Layer 8 of a small transformer language model trained on English Wikipedia (11 layers, counted from 0, width 64). Numbers have three digits each and are written without spaces.
A neuron adds its activation times its output weights to the MLP's output. To switch it off is to set its activation to zero at one token and run the rest of the model.

Output weights of the MLP neurons that the questions are about. A number n stands for (n - 500) times 0.0015.
n3: 319707439605520477553322517569241557791700432397538416510531356321455261328468557401591757638518672292621304590517470451710602416446262701682365635555533370611449668478464344535444641693474240
n10: 677516537407439549710242611556425076476636585556497348589520561655330637516298598489688483395355452394569431457424641242623352417546980605606441518602460551484230592416580529487421182612465661
n47: 571647624384279393646537503485433535546516525342547505374489418511684553589365559502478404505730440545593393468550530508388439484565295586447572539519534234506405470671504541523453518396445562
n54: 406323521409347450454543409291533909489531373479570584678590481484545360357410580599564603737457619435482542516336460502512563520550585464473453492501512433498494605445489360452420398450606529
n61: 604641481575371508421231403571624628580476612556448551516544604550575612521268477339271623663578455311523488533415598589440580642473507534545403516469421638382624434405412191512632245642502695
n67: 568321254593794565428405579365608626451527424592549618590158371333615606367440446351496624327415332756548251476645639584531289883481269345466505584398445516506608475620645526500478407753466559
n92: 509375573549388498585583476375497837503592428429632610644474651348292448323484442527486431360609494409316501330432435504583502405491491649714429517569446401519600635662580417545385396646488420
n101: 426392474485467514517589295364303616462623416468731465590647476330483672472603340409628516417522524505597301411460686460575473576578535605580500650541508557468629566644455494475314581473432166
n103: 643648615638636459615519371443707401364490528521601344419501503465410203483559570514685368489455492564544322599638426256665449498644661356548524451398520484445388406594495654260534538395594537
n104: 584638401384557480446549596389378495437340412591522371630482411562465618626567689411406393579537513632571476583460528591533439623478457376532533498481405575382649251562528486487387599485395495
n119: 650573593656444578309491515491297765691692312636382274514838437298271689216471682411545443574571537680453472537506618483420288286668571483510330412480331472411538603372500482487434745537425681
n144: 655565503635500925679478575558338482474693337429716489525393259371717297482565406362546583404598776467626485511529375487644532482492521483297525914373417503594451372192394607130489420490567534
n158: 509458442696373551493520527500644368521551492395595541408518562569503517604632628490420508607572325556559389572512298552523596547518531413570381514610563445444299309484509322669367320459516623
n160: 361361599401486159475679773601535497270478574676309615458789405540490706499339509551561471529510506649601338313804467550505294461406425143326403534495561449712348430563622559603431592501397736
n197: 413592756476331695456460502368501665414662418254441448528519659591611701347394391415343574304782580541679396367535496589533700479518432647269496407415605486637645580424467313412441506575461531
n207: 511657434363564269425573706681401348439346659466334573445574639581405495469536417517545535575400472596428594596535580660309350618403396573562414591485477649333474490466565592414522448439737482

Each question names a token from some text and the token that comes next. It shows the activations a of the neurons there, in the order above. A number n stands for (n - 500) times 0.023.

Then comes g, the gradient of the next token's log-probability with respect to the MLP's output, scaled to length 1. A neuron's effect is roughly proportional to its activation times (output weights . g). A number n stands for (n - 500) times 0.00095.

" de", then "f"
a: 619497500500592495599496500499500635526507494527
g: 643187552823540501331397492543463609382312599728326482575521670508493551612285719353544688459504677511361356435416552426583513529288412631409372491268500247511608596657581408626417584336695612
Switching off which neuron hurts the next token most? n61

"In", then " m"
a: 500600500631667500605500493499500496629493582561
g: 332431512478461608293698398548717609791524400501390469269406442281485540428601242673613651549258285360714457528567557380534625431449431494503560248369570642674590709482481639613513249557581614
Switching off which neuron hurts the next token most? n54

"e", then " was"
a: 493570496500611511611500500507499659563500510635
g: 521390541427467428483430449484229350606480417683693284528464337365343345612510715518476600562696788601674292491643582724571453749488474326600494729350213402532591555451370487289591619438428569
Switching off which neuron hurts the next token most? n144

" years", then " and"
a: 581500500707499500496500493499494500496499500656
g: 472336337623429505275510679599684498620570602193348474755667865541381350655509653446655473544609575440434488222455565563322570486484627419427554311367515504362507769635397507373516443438558309
Which neuron, switched off, raises the next token's probability most? n3

"ai", then " L"
a: 500497517500499499500507494520500500642497500803
g: 442506307477390252485344493469443473573682631564320503730896538542530425365411817505234617553539451402608607722429466529382643575472327494579483484763462431367470553645428284699421368613409380
Switching off which neuron hurts the next token most? n158

"y", then "iz"
a: 500500640500500498500524665704500500498499493661
g: 558653549407330543516454159363600699305587443413655545677381334468608459098517399650465392457513566413491527554577343576703381458545570293582561465615538501588382800809482303451499662433563568
Switching off which neuron hurts the next token most? n103

"M", then "on"
a: 500499493500500500500647500543498511495500497623
g: 569277474576649567580764332584323536473612396384649372599681456276588548525787468567468534490236269385565445584358684556577426577697534411459447231502614628554382563532175568571642579282477385
Switching off which neuron hurts the next token most? n101

".", then " over"
a: 612500495498500551500497500500495500499493496673
g: 487522444773417425475377438622386527739561484729580576500506384268307685490574178321471635555581349547509621671308542462350275466576660662679469517282574362422472714282430498722510513373539628
Which two neurons, each switched off alone, lower its probability most, in order? n3, n207

"-", then " T"
a: 494500499498687494533578499539493500528500579694
g: 671566624422645410460271618375447607558274533638485333481551545581570200637361369474602817741364595553364814296425437500539431567678721502423381611571414360290590532529508316404432418469442656
Switching off which neuron hurts the next token most? n61

" ad", then "d"
a: 493497500500500494500500555495655499568586500736
g: 352495509665465589576774468410354541416691390728330641492425580323376446386514580241392458585684826782517457535670370458460392380587481568575335640439466696510334544263568504586555258604448319
Switching off which neuron hurts the next token most? n119

"ly", then " rele"
a: 749500546688652500725499508506499493500500499756
g: 493539473628535572462247423600249430585641543394596634316569350478319712749685419447392544534597617626377576853498520443435465408312482712667236358533458461243544484571377434691563339533658371
Switching off which neuron hurts the next token most? n3

"able", then "==\n\n"
a: 500500500499500574500494500567500498500500498640
g: 432488483294686771386575466475440355337463436517455407411635456607388503567297511419736391357357488682442471623508468493608470774533612569585336605428583609635675319620652651191630418336696190
Switching off which neuron hurts the next token most? n207

"d", then "en"
a: 500500503496500659498500500500497500497497544891
g: 696328568400467655568440490671490482355350693779523341559174393608579341388598393426404523648311602655515533813547471322534355590487498403461602741529420335432423558583730208456643548490484395
Which two neurons, each switched off alone, lower its probability most, in order? n67, n207

"e", then "z"
a: 586500707499500499613500500498500500504499500618
g: 575400733427618662616435387611396342512406578471604449387427338346337571429490323506642399363678468704437381597483462612439386561514503478580651686105566455704485177667599621424483782417420696
Switching off which neuron hurts the next token most? n47

",", then " New"
a: 500500627524762523496501497560500499494500524735
g: 544516587540408398400468462585517592235414615510333576449771548559384473652354556448663290548569348710222561598517311525331460559525326263448458500699694388515436311727439553628581672502375854
Which two neurons, each switched off alone, lower its probability most, in order? n207, n47

"ay", then "l"
a: 500499498498500500497500500582500500556500585965
g: 331359497749488728440837402533693491297589377329396303178333466444390832532675453511487629561654579533483499559440405608384519533399336670424448451457553565232560490394530513588543672426555670
Which two neurons, each switched off alone, lower its probability most, in order? n197, n158

" D", then "uring"
a: 500600500500508536493493500494496500553500496562
g: 501519458113693426642580454558379350620247575325435324724488370579387532512567737434596572465489494363478380476390425757425406811445553556825468497463566571445418515497615276430611384499751558
Switching off which neuron hurts the next token most? n10

" |", then " "
a: 493500577493690496493493566538499500494498572900
g: 573418636382614810605348559590393329432521286479597643434455389634431587426504519366679407251857613442402477639405508498699587421435689602526458407497537524604411645430532283191327600250624583
Switching off which neuron hurts the next token most? n197

" re", then "-"
a: 668500500495494500615500495500500539515493493627
g: 420601373671654535690464542184501566521445394531658591590813474601502562297294693418398531466696438291280549467380319518512509487585511469429519627719567473448654758453532617204452221354501480
Switching off which neuron hurts the next token most? n92

" L", then "ov"
a: 500500624500497586599630535500500496508500500716
g: 797776562387363568438365340407632435467451633510650468480512268456567692671321516594406543655652436519490466434375530638397376439600576481519661615655395493424770285548462359251317609285714297
Which two neurons, each switched off alone, lower its probability most, in order? n47, n101

";", then " A"
a: 500500498595695500516500493493497497500500499649
g: 710440598422647513481590437362649554602575425427868523508487525487510541526609536576446526350776660546495128443582662528577345409370376388598492200489444417559518357821413507286267495301583516
Which neuron, switched off, raises the next token's probability most? n61

" B", then "ro"
a: 500500631500500494500671500553500500533500499634
g: 264616284484465425369623691415519391347637576629337497538394330719367558684423446556546523482465436696384558460451300804424567583588535470380376435491490595457466429126522756592820376648588595
Which neuron, switched off, raises the next token's probability most? n101

" in", then " H"
a: 493500500642632500547500527510500494500497506728
g: 639533669382407447294703414333509603244499559333405643614804517442499275636418660626505514615409386420392524437449530576362566353691131294644386510584553552554408355708430644523649678580404579
Switching off which neuron hurts the next token most? n54

"w", then "in"
a: 497500705500500528497556500498494500563500500767
g: 621615358368486413497533505591283477578209608643520375422480461644408386564759698692426458389732527521551408532415513615858606559581371239519514331574497292561404588709489167478523301538559458
Switching off which neuron hurts the next token most? n47

" v", then "ood"
a: 497495494498500499680500581498500500493496499569
g: 387612215421434698415420671293572684609819541495414464547515459603568518490459497572457387319503421471407582422517519767371467499529282404540624257295552773752448615375552540403630179651573527
Switching off which neuron hurts the next token most? n92

"os", then " St"
a: 500500575500494500500499578679500500496500510869
g: 528569463592339359369492412299462589542366737621532437600819542661516351449336779591293414739619341367396515480407428521608398443555513508456602482832551571228474531651642483471432258619276541
Switching off which neuron hurts the next token most? n104

" B", then "el"
a: 500498548500494495500592500493500500590500503624
g: 506538686611522742546689502636576419463472436147603168638621356583404343422642592513483424379574444273639408763598492269212693460483604536510509378557492514243407418640495600606541594579408404
Switching off which neuron hurts the next token most? n158

"z", then "u"
a: 500500560497496500678500500555500500515505493762
g: 619664555431531421620408427341541350444414356536582418472261209626441713648662406327674510353503309580508361666660527545468523622722399644445539541215662767588667224477573412310555441491618480
Which neuron, switched off, raises the next token's probability most? n92

"res", then "ident"
a: 500500578500500500495500494493495497493500564503
g: 339549501353516595613631292562378297558342460309533642385719411686398541542546573513701195506449501464306317812713577442467452509494467694513471332686417544412605224583688540642470393727450450
Which neuron, switched off, raises the next token's probability most? n197

"el", then "v"
a: 500520500510500590540493493500500499513500500674
g: 453892662289393378465634374507328374687385606487556671232675242554351624683587579569541346655628397617297646578375459600357560406487570511343441481513524602501598322589325674444497606378371524
Which neuron, switched off, raises the next token's probability most? n67

" his", then " f"
a: 497499493539606548496522519671500498494500493682
g: 642628596681566537421614511682532320626482441502535510365402465502262481541467300419777582579507339270398584605497522345573553433487495588365512257323614338619419898290363690770584485375380552
Which neuron, switched off, raises the next token's probability most? n104

"le", then "x"
a: 500500604500500523500500500587500610493500495766
g: 341406460603635507694509501500567278640330519393713496339787574529122383504434511499615496253652430483417475704568306642521345587332756491649354493599444498448524335541379736521338468542616666
Which neuron, switched off, raises the next token's probability most? n47

" and", then " C"
a: 494500678498780527524493510681500493493500493762
g: 564606323619376355579622335539423522444546780548246556336716629524779135476362455660540594750248561539456691563395508388440632333647340588310474577457541387489378586499433578420597466509393639
Which neuron, switched off, raises the next token's probability most? n104

"el", then "a"
a: 494500596498500493687519493499500500528500500758
g: 637559596486566356477422416345356404518498524539530532412347447401530734486763207340617415242455499605363642666640807472630592398583319654669411467260580491610600486512339499421483846461537303
Which neuron, switched off, raises the next token's probability most? n158

"el", then "i"
a: 499500553519500646674500494500500500493500500598
g: 518710484599490712589519468485866505363478408399366569442480418568505486698686267558481515514121288295662431545499449337657595599433409602556267597396727676424566442575431490350510691322359554
Which neuron, switched off, raises the next token's probability most? n92

"ed", then " in"
a: 500500496622532498584497500500500500494500525753
g: 685551750172587520646664465570490480505357511713359455455439231349362331575418551538646629512471613570520271397506341465463488488594411542314379589593448537319594317548344413771619572638496856
Which neuron, switched off, raises the next token's probability most? n92

"ik", then " |"
a: 500500520494500500495500500495500500639500500896
g: 491603613235540707609597599476527453452235561519447545543692427466533175523254780719545420755289626584483462291486473469504626403248626495411542647669420592366456659462668458331371383414488557
Which neuron, switched off, raises the next token's probability most? n158

" St", then "an"
a: 500493495500504500495495493509498500599494502680
g: 861570538369521198388339365473434535558308419452662347524301407627707425634492292559529537622605522773402633492430726584576545469665299348658545467507287321522700503586343482531511458328566621
Which neuron, switched off, raises the next token's probability most? n158

"ri", then "es"
a: 500500583500500500500500500500500500499536500619
g: 545375518585622697581533492522442294446568591494690558485479645414414677392555449554563529393249593569345453628672399239651430531557731397708082398539461445364580395713432584528398469372753229
Which neuron, switched off, raises the next token's probability most? n47

"198", then "4"
a: 500500500495493494500500500523500493498496498652
g: 423447293639329542675739268623309623476251330457564206570678560732363438548430548368463320636685426357420552751759620489608501508433352661517584445531687485498422481531511423420717475507446349
Which neuron, switched off, raises the next token's probability most? n207